Layer 5 of a small transformer language model trained on English Wikipedia (9 layers, counted from 0, width 128).
A neuron's activation on a vector x is GELU(weights . x), where the dot is the dot product.
The model reads these tokens: " rec" "urr" "ing" " role" " as" " a" " Sp" "irit" "ual" "ist" " in" " the" " 2016"

The vector x that enters this layer's MLP at each token. A number n stands for (n - 128) times 0.024.
0 " rec": 122, 133, 127, 109, 125, 127, 141, 120, 57, 112, 143, 117, 169, 124, 168, 105, 109, 134, 120, 129, 141, 123, 82, 112, 97, 137, 126, 146, 111, 120, 109, 166, 109, 141, 94, 124, 118, 150, 153, 108, 157, 134, 103, 135, 158, 132, 127, 142, 85, 140, 136, 129, 96, 116, 146, 133, 113, 140, 134, 111, 122, 155, 155, 122, 144, 156, 143, 142, 166, 97, 90, 119, 131, 137, 115, 137, 131, 159, 127, 149, 93, 142, 155, 121, 75, 158, 127, 173, 138, 151, 126, 137, 98, 110, 129, 193, 143, 149, 116, 104, 109, 104, 112, 103, 89, 169, 158, 81, 153, 131, 153, 137, 109, 170, 139, 183, 86, 98, 138, 154, 156, 107, 96, 152, 94, 140, 129, 178
1 "urr": 121, 118, 121, 109, 142, 121, 145, 113, 55, 92, 134, 135, 165, 127, 161, 88, 112, 135, 126, 114, 125, 109, 85, 109, 98, 131, 136, 131, 110, 120, 99, 157, 113, 133, 87, 132, 119, 149, 163, 125, 150, 130, 102, 141, 161, 125, 128, 137, 88, 135, 138, 156, 116, 120, 146, 149, 113, 145, 136, 125, 120, 160, 149, 120, 135, 159, 151, 145, 160, 96, 92, 118, 139, 133, 88, 134, 117, 153, 123, 150, 104, 143, 157, 126, 84, 144, 113, 173, 133, 133, 116, 132, 120, 121, 121, 198, 145, 158, 107, 117, 110, 108, 116, 114, 93, 196, 152, 85, 151, 133, 147, 138, 104, 161, 124, 189, 105, 96, 138, 166, 159, 118, 89, 153, 113, 147, 124, 169
2 "ing": 113, 130, 129, 131, 137, 118, 143, 130, 21, 118, 144, 120, 150, 135, 151, 113, 125, 141, 127, 113, 132, 128, 102, 118, 112, 138, 124, 136, 119, 121, 111, 141, 128, 131, 118, 121, 132, 163, 164, 114, 163, 129, 96, 126, 142, 127, 110, 117, 94, 134, 155, 132, 130, 99, 138, 136, 92, 160, 131, 135, 119, 127, 139, 112, 147, 157, 147, 140, 162, 116, 86, 135, 130, 126, 96, 133, 105, 146, 115, 150, 114, 144, 152, 134, 106, 150, 123, 142, 147, 153, 124, 129, 113, 110, 121, 184, 150, 161, 136, 109, 118, 120, 115, 105, 96, 204, 138, 88, 126, 126, 157, 131, 107, 162, 148, 165, 100, 121, 129, 145, 171, 105, 97, 136, 114, 132, 104, 166
3 " role": 128, 119, 151, 123, 161, 120, 146, 125, 38, 132, 157, 115, 159, 144, 149, 106, 124, 155, 106, 115, 139, 121, 86, 131, 112, 140, 133, 132, 110, 141, 101, 147, 99, 108, 109, 115, 132, 180, 153, 127, 134, 134, 83, 132, 131, 133, 111, 138, 86, 128, 137, 115, 119, 108, 135, 128, 121, 147, 130, 136, 115, 144, 146, 108, 170, 173, 156, 135, 158, 89, 82, 137, 134, 133, 99, 146, 108, 182, 119, 124, 102, 149, 147, 115, 89, 144, 133, 157, 142, 134, 145, 135, 105, 135, 151, 194, 139, 175, 132, 111, 110, 122, 122, 104, 90, 183, 143, 106, 134, 129, 142, 143, 121, 145, 120, 176, 90, 111, 124, 146, 145, 122, 92, 113, 99, 125, 130, 133
4 " as": 112, 141, 133, 113, 140, 121, 143, 130, 24, 110, 147, 131, 146, 132, 172, 104, 123, 135, 126, 129, 149, 126, 105, 130, 101, 134, 108, 140, 122, 104, 97, 166, 120, 123, 102, 104, 133, 169, 148, 128, 133, 139, 94, 148, 151, 119, 114, 144, 94, 117, 125, 129, 130, 112, 124, 130, 112, 147, 131, 135, 125, 117, 132, 104, 158, 162, 145, 130, 152, 99, 108, 127, 112, 136, 120, 127, 131, 152, 136, 132, 108, 151, 147, 114, 115, 159, 137, 152, 133, 140, 145, 149, 93, 121, 135, 182, 153, 149, 126, 104, 122, 112, 126, 121, 108, 184, 145, 91, 131, 140, 159, 137, 101, 150, 142, 167, 81, 116, 133, 157, 144, 88, 106, 124, 112, 129, 141, 180
5 " a": 123, 140, 128, 126, 152, 130, 139, 137, 15, 116, 129, 123, 130, 129, 183, 116, 136, 134, 127, 134, 146, 124, 131, 99, 117, 130, 121, 139, 123, 112, 92, 156, 110, 116, 114, 119, 144, 171, 146, 108, 129, 137, 122, 123, 133, 116, 124, 130, 91, 122, 145, 128, 129, 115, 125, 147, 113, 147, 140, 131, 94, 105, 147, 101, 144, 165, 138, 110, 148, 112, 95, 131, 130, 127, 124, 142, 139, 150, 141, 138, 120, 148, 136, 111, 99, 157, 131, 149, 124, 128, 130, 129, 98, 113, 127, 175, 153, 143, 120, 101, 128, 131, 114, 126, 102, 168, 142, 102, 139, 127, 160, 144, 122, 158, 161, 173, 82, 112, 143, 149, 144, 100, 106, 135, 107, 133, 136, 180
6 " Sp": 152, 153, 143, 141, 180, 141, 147, 111, 81, 128, 159, 91, 131, 81, 174, 144, 108, 103, 123, 100, 144, 116, 119, 101, 156, 102, 120, 142, 139, 101, 114, 157, 133, 118, 108, 141, 127, 156, 142, 118, 104, 142, 118, 135, 143, 145, 134, 125, 102, 137, 137, 120, 112, 147, 118, 113, 146, 149, 126, 108, 151, 155, 163, 87, 128, 142, 113, 96, 144, 116, 120, 108, 133, 163, 44, 206, 126, 193, 127, 136, 137, 122, 147, 97, 95, 114, 115, 138, 100, 137, 153, 120, 96, 117, 153, 161, 169, 149, 141, 133, 103, 123, 128, 127, 113, 129, 115, 123, 127, 127, 178, 162, 128, 173, 81, 193, 85, 95, 118, 149, 101, 87, 123, 123, 95, 125, 136, 139
7 "irit": 137, 132, 106, 129, 123, 126, 144, 126, 77, 143, 177, 169, 168, 131, 159, 115, 112, 124, 139, 117, 138, 90, 130, 141, 121, 123, 89, 122, 168, 116, 114, 132, 126, 126, 135, 112, 136, 130, 130, 97, 118, 140, 99, 116, 137, 165, 122, 136, 144, 106, 137, 117, 149, 128, 143, 116, 124, 153, 147, 110, 144, 137, 148, 98, 154, 141, 135, 190, 131, 123, 135, 108, 164, 130, 26, 144, 106, 177, 138, 123, 150, 112, 118, 150, 135, 141, 85, 135, 110, 92, 122, 121, 103, 111, 138, 184, 176, 124, 143, 130, 124, 156, 102, 148, 49, 173, 143, 102, 104, 124, 161, 111, 120, 168, 96, 207, 104, 109, 110, 121, 117, 151, 67, 147, 93, 122, 101, 164
8 "ual": 124, 127, 140, 154, 147, 118, 122, 125, 47, 121, 148, 142, 163, 139, 119, 131, 125, 131, 109, 131, 159, 106, 156, 128, 124, 113, 122, 114, 123, 142, 141, 135, 142, 101, 141, 107, 142, 137, 106, 103, 101, 92, 105, 120, 109, 130, 124, 137, 104, 101, 144, 128, 139, 61, 95, 135, 123, 187, 125, 133, 135, 134, 162, 100, 160, 156, 132, 143, 137, 140, 119, 158, 136, 107, 87, 170, 123, 130, 119, 137, 133, 112, 115, 137, 136, 167, 93, 130, 140, 90, 120, 140, 107, 117, 132, 129, 163, 140, 143, 126, 151, 138, 152, 131, 121, 197, 161, 119, 121, 123, 116, 153, 127, 197, 71, 182, 111, 120, 118, 141, 127, 128, 57, 108, 101, 148, 137, 166
9 "ist": 126, 166, 138, 151, 153, 132, 119, 94, 45, 117, 151, 123, 150, 159, 142, 123, 114, 131, 122, 95, 169, 110, 129, 143, 137, 96, 122, 138, 150, 100, 126, 107, 132, 108, 115, 122, 118, 142, 114, 129, 109, 98, 89, 135, 109, 119, 119, 126, 114, 109, 130, 106, 134, 78, 110, 146, 133, 182, 130, 138, 112, 132, 142, 130, 145, 162, 178, 140, 149, 117, 119, 149, 147, 129, 89, 173, 115, 142, 103, 123, 109, 123, 138, 144, 130, 128, 109, 97, 126, 148, 109, 147, 105, 143, 139, 183, 151, 130, 122, 141, 135, 137, 138, 109, 137, 214, 135, 153, 112, 103, 144, 139, 123, 189, 85, 188, 111, 119, 143, 144, 113, 122, 77, 123, 104, 125, 127, 159
10 " in": 118, 150, 121, 137, 124, 120, 140, 130, 8, 117, 150, 119, 141, 122, 153, 106, 127, 137, 121, 114, 147, 143, 127, 118, 103, 127, 116, 142, 131, 109, 114, 150, 112, 128, 124, 124, 131, 160, 145, 106, 146, 153, 99, 126, 147, 138, 123, 139, 84, 127, 135, 124, 137, 103, 119, 124, 114, 152, 120, 120, 113, 126, 133, 93, 149, 146, 136, 116, 157, 93, 112, 127, 132, 147, 148, 139, 132, 155, 125, 128, 117, 140, 138, 123, 138, 141, 118, 145, 138, 138, 140, 141, 79, 125, 135, 158, 154, 150, 136, 110, 130, 123, 134, 103, 108, 178, 134, 98, 144, 128, 153, 125, 110, 157, 169, 166, 94, 129, 124, 147, 167, 111, 107, 137, 120, 136, 113, 189
11 " the": 122, 146, 117, 123, 130, 128, 152, 133, 20, 112, 126, 111, 130, 124, 161, 115, 130, 130, 126, 126, 143, 139, 120, 121, 81, 129, 113, 143, 111, 104, 114, 164, 111, 125, 111, 113, 120, 154, 154, 121, 156, 147, 115, 129, 129, 122, 124, 121, 85, 136, 152, 142, 129, 122, 118, 126, 111, 153, 120, 125, 102, 122, 133, 83, 148, 154, 139, 126, 154, 107, 108, 124, 128, 149, 144, 136, 130, 144, 123, 147, 120, 124, 141, 132, 126, 140, 120, 156, 127, 145, 149, 142, 100, 128, 125, 185, 140, 145, 127, 100, 120, 122, 127, 124, 104, 173, 143, 81, 140, 130, 158, 136, 113, 159, 186, 166, 92, 135, 124, 155, 154, 98, 90, 149, 109, 148, 122, 192
12 " 2016": 144, 101, 140, 111, 156, 122, 133, 105, 45, 141, 110, 126, 138, 124, 143, 137, 87, 137, 117, 120, 111, 123, 129, 150, 86, 136, 152, 146, 125, 119, 137, 135, 122, 92, 108, 123, 103, 169, 156, 101, 108, 166, 111, 139, 144, 133, 99, 114, 132, 120, 125, 133, 154, 105, 111, 110, 112, 162, 108, 162, 95, 125, 170, 36, 120, 150, 142, 128, 143, 103, 108, 144, 138, 157, 130, 159, 119, 159, 119, 149, 90, 114, 110, 117, 134, 129, 137, 117, 118, 133, 141, 131, 83, 148, 132, 167, 171, 139, 145, 152, 125, 157, 130, 113, 131, 162, 144, 124, 99, 142, 173, 146, 107, 147, 169, 187, 118, 110, 129, 117, 153, 157, 107, 131, 123, 148, 141, 97

Each question shows the input weights of one neuron of the MLP. A number n stands for (n - 128) times 0.0072.

n16: 98, 111, 133, 142, 96, 91, 132, 140, 137, 127, 128, 100, 97, 109, 115, 143, 118, 139, 118, 121, 135, 168, 136, 156, 108, 147, 121, 134, 160, 122, 117, 120, 127, 132, 135, 152, 128, 135, 62, 111, 143, 141, 175, 130, 136, 153, 138, 145, 124, 113, 133, 150, 125, 132, 139, 153, 102, 126, 103, 71, 124, 84, 137, 109, 113, 130, 100, 118, 145, 134, 169, 116, 168, 105, 143, 122, 141, 155, 97, 150, 142, 143, 129, 121, 117, 106, 117, 129, 127, 136, 160, 184, 139, 128, 142, 102, 123, 156, 118, 130, 107, 114, 151, 110, 118, 134, 115, 124, 155, 142, 121, 129, 129, 124, 152, 134, 115, 128, 136, 100, 154, 89, 154, 152, 120, 118, 135, 108
On which token does it fire most? 10 " in"

n87: 100, 137, 138, 117, 146, 90, 127, 134, 124, 152, 129, 136, 94, 91, 150, 108, 119, 113, 145, 108, 148, 137, 131, 152, 127, 128, 104, 119, 123, 81, 118, 104, 144, 134, 114, 85, 123, 125, 124, 138, 143, 136, 162, 115, 116, 82, 127, 156, 117, 143, 167, 164, 138, 147, 127, 83, 126, 101, 132, 102, 113, 124, 138, 125, 169, 106, 104, 125, 136, 136, 105, 119, 143, 116, 126, 116, 141, 110, 131, 117, 129, 132, 123, 129, 150, 117, 162, 149, 136, 165, 169, 113, 123, 136, 148, 129, 177, 134, 147, 170, 137, 104, 105, 142, 145, 115, 108, 147, 142, 131, 124, 158, 161, 118, 147, 126, 116, 106, 111, 161, 149, 109, 136, 169, 125, 154, 149, 107
On which two tokens does it fire most, strongest first? 11 " the", 6 " Sp"

n18: 137, 123, 144, 141, 147, 159, 149, 117, 138, 100, 141, 119, 119, 153, 84, 145, 118, 177, 139, 124, 135, 119, 129, 117, 115, 132, 139, 134, 111, 127, 138, 111, 132, 140, 121, 116, 129, 104, 137, 148, 139, 121, 142, 121, 137, 148, 119, 111, 126, 144, 97, 99, 105, 158, 122, 126, 97, 146, 129, 97, 131, 146, 84, 118, 167, 151, 139, 113, 125, 116, 120, 130, 130, 146, 150, 118, 123, 143, 92, 128, 113, 132, 113, 123, 113, 125, 104, 116, 124, 176, 136, 101, 114, 155, 134, 129, 139, 125, 138, 118, 137, 119, 137, 104, 131, 138, 118, 135, 117, 154, 114, 101, 141, 99, 133, 120, 176, 132, 92, 147, 113, 110, 140, 129, 137, 118, 152, 123
On which token does it fire most? 3 " role"

n128: 135, 150, 77, 134, 117, 141, 136, 144, 148, 135, 118, 135, 134, 133, 146, 150, 120, 107, 101, 106, 114, 136, 122, 116, 148, 150, 137, 120, 140, 111, 129, 104, 111, 125, 137, 109, 123, 127, 122, 134, 136, 126, 111, 107, 136, 170, 136, 122, 157, 151, 119, 120, 151, 102, 157, 145, 156, 111, 126, 123, 81, 131, 152, 133, 123, 140, 130, 110, 136, 113, 125, 138, 131, 124, 139, 131, 114, 132, 112, 99, 125, 113, 138, 129, 127, 121, 120, 102, 108, 132, 111, 167, 111, 148, 81, 125, 164, 117, 158, 154, 120, 134, 131, 140, 118, 122, 118, 128, 123, 126, 99, 116, 100, 152, 148, 140, 119, 93, 123, 174, 129, 115, 138, 106, 126, 116, 109, 135
On which token does it fire most? 9 "ist"

n72: 163, 105, 115, 93, 133, 124, 106, 132, 145, 144, 110, 154, 111, 148, 90, 109, 102, 160, 123, 131, 158, 136, 116, 109, 135, 126, 110, 135, 110, 119, 116, 125, 105, 125, 143, 126, 149, 138, 100, 150, 134, 104, 123, 139, 111, 121, 125, 126, 158, 102, 113, 118, 121, 143, 113, 112, 127, 113, 164, 104, 129, 119, 141, 126, 172, 113, 122, 126, 114, 150, 109, 134, 101, 132, 114, 128, 137, 134, 86, 147, 141, 112, 156, 114, 110, 139, 124, 127, 132, 103, 166, 128, 126, 153, 143, 168, 151, 124, 125, 119, 131, 122, 149, 109, 111, 148, 118, 120, 137, 129, 139, 145, 139, 130, 101, 110, 124, 114, 171, 122, 113, 129, 143, 147, 108, 108, 120, 141
On which two tokens does it fire most, strongest first? 3 " role", 7 "irit"

n253: 147, 116, 123, 123, 140, 167, 164, 128, 127, 108, 154, 116, 131, 124, 122, 157, 158, 124, 117, 106, 121, 116, 153, 139, 136, 109, 111, 127, 100, 127, 169, 124, 143, 94, 115, 110, 103, 93, 98, 114, 124, 95, 154, 147, 118, 129, 133, 155, 126, 120, 121, 102, 100, 146, 147, 154, 141, 91, 161, 94, 88, 109, 119, 117, 114, 117, 112, 132, 118, 170, 131, 136, 126, 113, 162, 142, 176, 124, 137, 120, 102, 135, 136, 116, 142, 163, 110, 141, 97, 119, 130, 129, 148, 139, 119, 103, 152, 133, 129, 151, 133, 149, 120, 121, 143, 98, 132, 138, 144, 134, 147, 127, 133, 191, 110, 141, 133, 134, 140, 110, 88, 123, 115, 127, 117, 95, 152, 151
Its three highest activations, in order, are on tokens 8 "ual", 6 " Sp", 9 "ist"

n76: 106, 95, 92, 128, 139, 156, 121, 162, 108, 124, 147, 154, 102, 153, 111, 180, 143, 89, 76, 181, 128, 172, 134, 171, 159, 118, 122, 99, 47, 119, 108, 96, 78, 160, 123, 182, 162, 150, 174, 100, 142, 115, 114, 159, 123, 151, 156, 119, 115, 133, 119, 137, 133, 108, 97, 134, 133, 99, 165, 131, 93, 119, 82, 124, 118, 210, 103, 118, 107, 142, 95, 107, 90, 88, 131, 112, 111, 110, 138, 89, 149, 172, 128, 135, 97, 113, 174, 115, 109, 139, 90, 99, 152, 138, 123, 129, 140, 123, 126, 107, 125, 187, 110, 139, 150, 135, 120, 67, 147, 142, 116, 162, 69, 153, 130, 144, 149, 117, 176, 103, 121, 175, 122, 148, 183, 155, 119, 131
On which two tokens does it fire most, strongest first? 5 " a", 2 "ing"

n83: 173, 148, 120, 132, 81, 113, 72, 122, 139, 176, 70, 122, 154, 136, 159, 126, 118, 137, 92, 159, 123, 170, 117, 94, 175, 124, 128, 144, 149, 171, 164, 136, 111, 146, 124, 112, 69, 94, 190, 101, 149, 80, 114, 108, 87, 95, 137, 140, 96, 129, 146, 62, 126, 143, 122, 149, 135, 148, 134, 91, 149, 159, 80, 124, 134, 134, 80, 126, 133, 89, 117, 174, 183, 123, 130, 125, 165, 113, 139, 64, 146, 109, 100, 112, 87, 107, 157, 187, 84, 102, 72, 131, 143, 134, 125, 73, 117, 150, 106, 203, 190, 178, 118, 139, 101, 116, 144, 126, 178, 123, 160, 139, 119, 117, 155, 153, 118, 110, 187, 155, 91, 88, 177, 141, 132, 127, 149, 166
On which token does it fire most, and how strongly? 0 " rec", at about 0.25

n219: 124, 118, 152, 125, 141, 183, 162, 95, 100, 109, 141, 108, 136, 124, 142, 78, 102, 120, 153, 125, 115, 98, 117, 109, 101, 79, 62, 154, 153, 142, 164, 154, 134, 88, 140, 128, 112, 89, 79, 142, 79, 136, 139, 163, 204, 115, 217, 139, 153, 128, 177, 122, 125, 107, 122, 114, 98, 108, 160, 131, 155, 100, 153, 138, 140, 106, 145, 162, 83, 189, 163, 128, 113, 134, 186, 103, 165, 87, 80, 172, 102, 120, 104, 121, 115, 102, 170, 119, 79, 136, 151, 142, 120, 58, 95, 144, 112, 141, 140, 138, 110, 136, 103, 133, 107, 103, 143, 141, 156, 140, 97, 174, 76, 166, 146, 123, 155, 124, 101, 115, 179, 137, 191, 113, 115, 168, 137, 118
Its three highest activations, in order, are on tokens 12 " 2016", 0 " rec", 11 " the"

n153: 131, 81, 146, 139, 135, 95, 98, 98, 129, 115, 122, 125, 185, 126, 129, 121, 96, 120, 178, 143, 115, 125, 142, 146, 112, 135, 138, 63, 129, 181, 136, 118, 111, 125, 138, 139, 121, 146, 142, 115, 144, 127, 136, 110, 151, 106, 141, 100, 112, 158, 114, 144, 112, 127, 81, 116, 144, 119, 145, 117, 147, 131, 118, 133, 148, 104, 165, 105, 147, 110, 166, 138, 123, 100, 125, 118, 130, 135, 104, 133, 101, 116, 120, 161, 171, 123, 114, 154, 107, 158, 120, 136, 124, 103, 92, 115, 129, 78, 130, 125, 139, 139, 148, 116, 118, 165, 114, 145, 140, 135, 136, 115, 139, 120, 149, 118, 138, 116, 131, 142, 125, 162, 158, 154, 135, 114, 65, 110
On which token does it fire most? 12 " 2016"

n69: 74, 127, 94, 99, 149, 137, 119, 140, 121, 89, 152, 160, 125, 110, 138, 162, 106, 164, 112, 99, 84, 140, 127, 157, 127, 128, 138, 146, 101, 150, 146, 115, 138, 136, 117, 173, 144, 116, 79, 156, 152, 141, 162, 146, 118, 139, 152, 135, 139, 96, 117, 124, 91, 119, 141, 118, 131, 114, 96, 163, 113, 151, 106, 85, 144, 86, 117, 102, 140, 149, 173, 120, 116, 111, 135, 141, 121, 165, 136, 129, 145, 106, 157, 147, 131, 99, 137, 129, 142, 128, 135, 74, 105, 134, 90, 97, 129, 91, 169, 121, 72, 94, 123, 115, 151, 129, 142, 114, 174, 195, 164, 159, 130, 121, 125, 136, 161, 87, 143, 137, 95, 131, 145, 132, 99, 115, 160, 147
On which two tokens does it fire most, strongest first? 6 " Sp", 12 " 2016"

n14: 123, 130, 100, 102, 111, 116, 122, 124, 148, 132, 141, 112, 150, 137, 136, 113, 129, 113, 129, 102, 187, 95, 111, 140, 141, 116, 83, 101, 117, 137, 116, 140, 123, 123, 118, 131, 102, 118, 131, 121, 139, 119, 128, 146, 127, 117, 125, 111, 132, 146, 144, 158, 139, 121, 126, 130, 112, 100, 133, 129, 126, 97, 144, 136, 109, 144, 165, 159, 155, 144, 133, 117, 82, 149, 127, 158, 109, 138, 142, 105, 111, 127, 103, 144, 135, 124, 138, 112, 133, 97, 164, 157, 134, 122, 121, 152, 130, 100, 151, 141, 103, 123, 150, 157, 114, 112, 138, 134, 87, 109, 95, 153, 124, 161, 146, 144, 123, 144, 180, 109, 132, 130, 143, 112, 110, 145, 129, 134
On which token does it fire most? 7 "irit"

n52: 156, 165, 153, 132, 107, 114, 106, 125, 148, 130, 116, 110, 150, 140, 126, 157, 147, 124, 146, 84, 119, 139, 98, 137, 119, 154, 145, 103, 89, 109, 121, 125, 126, 144, 131, 115, 136, 136, 115, 146, 120, 98, 145, 141, 145, 123, 142, 134, 150, 121, 136, 113, 169, 117, 138, 105, 144, 121, 121, 132, 132, 147, 152, 149, 140, 111, 123, 106, 138, 135, 135, 111, 165, 118, 146, 107, 123, 129, 127, 127, 131, 132, 114, 106, 148, 106, 129, 134, 89, 127, 159, 139, 131, 121, 124, 120, 120, 145, 140, 137, 124, 151, 114, 133, 114, 145, 115, 99, 109, 99, 134, 134, 111, 144, 114, 123, 119, 131, 133, 142, 151, 95, 135, 127, 110, 117, 130, 135
On which token does it fire most? 6 " Sp"

n198: 163, 145, 146, 109, 98, 138, 162, 126, 125, 121, 110, 132, 113, 111, 124, 140, 125, 120, 112, 155, 88, 125, 132, 147, 108, 113, 120, 102, 123, 121, 133, 140, 139, 119, 168, 143, 123, 91, 141, 128, 136, 100, 138, 99, 126, 116, 144, 129, 118, 134, 89, 88, 142, 82, 201, 154, 128, 108, 133, 116, 89, 103, 161, 93, 114, 175, 96, 107, 123, 154, 134, 131, 147, 176, 119, 135, 150, 142, 171, 124, 113, 146, 129, 111, 101, 137, 159, 118, 170, 112, 117, 141, 125, 96, 121, 123, 158, 123, 106, 125, 160, 134, 119, 110, 114, 78, 157, 162, 160, 115, 150, 158, 153, 124, 119, 112, 116, 96, 172, 88, 134, 113, 117, 115, 131, 120, 161, 115
Its three highest activations, in order, are on tokens 5 " a", 12 " 2016", 6 " Sp"

n172: 140, 145, 188, 63, 92, 141, 135, 133, 145, 99, 152, 94, 157, 165, 108, 113, 158, 136, 138, 132, 153, 116, 103, 148, 137, 90, 138, 80, 189, 74, 113, 148, 173, 125, 132, 168, 100, 60, 132, 137, 152, 127, 77, 161, 150, 121, 122, 147, 166, 135, 42, 133, 162, 138, 110, 96, 140, 129, 137, 129, 125, 173, 165, 171, 140, 105, 134, 118, 107, 130, 90, 90, 142, 82, 116, 110, 132, 106, 104, 104, 184, 128, 123, 133, 73, 169, 124, 180, 193, 158, 119, 122, 136, 132, 85, 108, 81, 64, 99, 98, 126, 118, 121, 152, 115, 105, 124, 103, 168, 178, 126, 61, 219, 155, 135, 183, 91, 80, 132, 111, 120, 92, 144, 145, 130, 123, 67, 149
Its three highest activations, in order, are on tokens 0 " rec", 1 "urr", 7 "irit"

n75: 125, 124, 80, 123, 174, 148, 162, 105, 105, 101, 165, 155, 128, 142, 88, 141, 123, 162, 142, 127, 125, 164, 127, 153, 162, 192, 123, 112, 93, 106, 139, 118, 134, 109, 112, 123, 187, 117, 114, 124, 110, 107, 146, 150, 129, 164, 150, 152, 147, 121, 93, 141, 107, 80, 154, 94, 95, 113, 113, 118, 161, 119, 138, 128, 108, 164, 109, 153, 129, 140, 146, 133, 127, 146, 87, 127, 123, 122, 159, 109, 134, 124, 113, 158, 58, 98, 144, 150, 144, 148, 150, 117, 117, 102, 141, 153, 148, 115, 135, 112, 100, 95, 95, 140, 169, 112, 125, 122, 129, 105, 140, 132, 121, 81, 82, 125, 127, 136, 130, 134, 121, 114, 85, 121, 116, 144, 127, 106
On which token does it fire most, and how strongly? 7 "irit", at about 1.3

n179: 116, 171, 135, 112, 135, 140, 173, 88, 152, 111, 161, 150, 123, 116, 130, 129, 124, 139, 158, 138, 105, 143, 126, 95, 131, 135, 133, 133, 126, 102, 132, 124, 130, 92, 98, 149, 132, 144, 117, 95, 129, 147, 143, 100, 120, 138, 159, 130, 127, 128, 113, 131, 120, 143, 131, 137, 135, 152, 149, 127, 124, 101, 134, 145, 111, 112, 121, 123, 117, 122, 109, 140, 138, 116, 115, 142, 133, 114, 140, 117, 135, 140, 140, 138, 70, 142, 132, 125, 132, 107, 127, 144, 117, 106, 142, 143, 134, 83, 119, 149, 110, 142, 121, 117, 134, 155, 125, 124, 126, 113, 140, 131, 137, 115, 134, 141, 108, 135, 154, 146, 93, 127, 134, 100, 126, 159, 115, 96
On which token does it fire most, and how strongly? 6 " Sp", at about 1.5

n40: 172, 154, 123, 127, 132, 168, 94, 124, 145, 129, 119, 147, 130, 122, 144, 107, 131, 140, 142, 120, 143, 143, 116, 136, 133, 159, 141, 137, 117, 174, 143, 162, 115, 120, 136, 146, 120, 107, 142, 99, 146, 139, 105, 129, 130, 132, 141, 120, 148, 160, 138, 139, 117, 138, 138, 92, 103, 173, 127, 157, 127, 150, 82, 137, 134, 126, 137, 147, 134, 109, 131, 126, 74, 136, 149, 117, 126, 76, 96, 133, 142, 132, 142, 96, 80, 151, 136, 125, 120, 115, 131, 136, 112, 88, 134, 148, 110, 95, 128, 96, 150, 113, 134, 129, 90, 136, 149, 85, 108, 125, 140, 137, 141, 131, 130, 127, 141, 135, 130, 121, 152, 123, 139, 132, 85, 128, 147, 149
On which token does it fire most, and how strongly? 0 " rec", at about 2.1

n248: 118, 105, 116, 85, 121, 129, 148, 83, 150, 114, 140, 122, 178, 147, 80, 99, 148, 137, 96, 107, 103, 122, 120, 138, 178, 153, 108, 141, 106, 159, 143, 169, 102, 127, 100, 129, 151, 146, 101, 141, 101, 114, 140, 140, 126, 127, 117, 202, 121, 112, 145, 154, 116, 166, 148, 142, 123, 141, 123, 115, 118, 78, 133, 136, 136, 130, 119, 102, 166, 142, 111, 131, 108, 102, 97, 135, 151, 176, 126, 114, 139, 132, 138, 96, 145, 134, 101, 119, 144, 119, 131, 116, 119, 112, 132, 168, 107, 153, 135, 203, 127, 126, 109, 122, 138, 126, 131, 144, 108, 125, 114, 112, 119, 122, 118, 119, 112, 119, 129, 120, 99, 94, 151, 148, 112, 150, 149, 96
On which two tokens does it fire most, strongest first? 3 " role", 6 " Sp"

n178: 104, 165, 78, 141, 122, 142, 97, 100, 80, 110, 138, 135, 119, 132, 153, 130, 102, 111, 146, 145, 112, 98, 116, 130, 102, 129, 96, 183, 113, 134, 161, 122, 149, 108, 138, 140, 187, 99, 69, 151, 185, 160, 170, 147, 116, 70, 167, 115, 128, 144, 147, 161, 115, 168, 72, 101, 98, 95, 154, 86, 127, 165, 124, 116, 145, 140, 130, 85, 128, 83, 122, 147, 105, 119, 132, 153, 152, 111, 107, 124, 86, 130, 157, 126, 98, 127, 128, 159, 121, 135, 131, 156, 146, 85, 73, 102, 103, 179, 194, 164, 140, 148, 119, 106, 104, 110, 138, 156, 166, 139, 108, 117, 117, 166, 172, 126, 129, 139, 127, 163, 164, 113, 155, 100, 91, 80, 168, 121
On which token does it fire most? 11 " the"

n163: 150, 107, 124, 141, 143, 129, 135, 99, 115, 111, 132, 117, 174, 134, 122, 143, 110, 132, 127, 104, 136, 122, 130, 141, 152, 135, 146, 111, 127, 164, 155, 112, 143, 102, 146, 115, 125, 116, 131, 147, 104, 115, 153, 143, 163, 119, 107, 158, 107, 123, 134, 135, 128, 92, 146, 150, 142, 138, 111, 117, 114, 158, 168, 130, 124, 122, 134, 155, 141, 127, 148, 155, 107, 96, 89, 180, 142, 153, 103, 103, 146, 192, 113, 118, 131, 111, 112, 80, 103, 107, 116, 92, 125, 110, 133, 98, 158, 121, 145, 148, 163, 140, 143, 123, 134, 123, 106, 130, 113, 115, 130, 99, 127, 129, 91, 126, 114, 111, 122, 119, 90, 174, 99, 108, 102, 141, 119, 112
Its three highest activations, in order, are on tokens 8 "ual", 9 "ist", 7 "irit"

n143: 128, 73, 90, 113, 138, 149, 97, 137, 151, 161, 106, 139, 116, 156, 127, 115, 97, 117, 96, 152, 101, 129, 140, 115, 115, 141, 107, 113, 150, 124, 127, 96, 122, 134, 131, 96, 111, 129, 119, 92, 113, 111, 124, 80, 155, 129, 162, 147, 110, 99, 116, 92, 126, 135, 145, 138, 114, 159, 143, 134, 141, 109, 150, 154, 128, 157, 99, 144, 146, 112, 146, 113, 180, 151, 76, 142, 76, 153, 138, 115, 109, 134, 115, 129, 109, 177, 200, 108, 126, 119, 106, 147, 137, 178, 156, 120, 117, 95, 151, 124, 136, 104, 124, 120, 127, 163, 123, 178, 117, 147, 118, 145, 127, 130, 93, 133, 121, 102, 150, 149, 119, 109, 123, 144, 100, 71, 137, 90
Its three highest activations, in order, are on tokens 7 "irit", 9 "ist", 8 "ual"

n215: 107, 162, 137, 76, 117, 91, 121, 126, 108, 152, 110, 93, 119, 165, 106, 100, 138, 101, 138, 138, 160, 118, 137, 124, 104, 108, 118, 144, 130, 182, 132, 164, 104, 138, 121, 140, 117, 157, 174, 110, 181, 184, 163, 175, 143, 163, 109, 71, 113, 132, 111, 130, 122, 94, 127, 85, 156, 110, 141, 156, 98, 156, 146, 157, 126, 89, 122, 113, 118, 122, 175, 90, 107, 141, 164, 98, 110, 103, 140, 130, 143, 139, 172, 84, 111, 108, 125, 135, 160, 103, 149, 102, 102, 194, 150, 78, 141, 121, 104, 154, 117, 156, 162, 89, 111, 123, 108, 69, 177, 141, 87, 110, 108, 148, 168, 145, 145, 121, 140, 71, 136, 139, 93, 124, 196, 138, 155, 109
On which token does it fire most? 10 " in"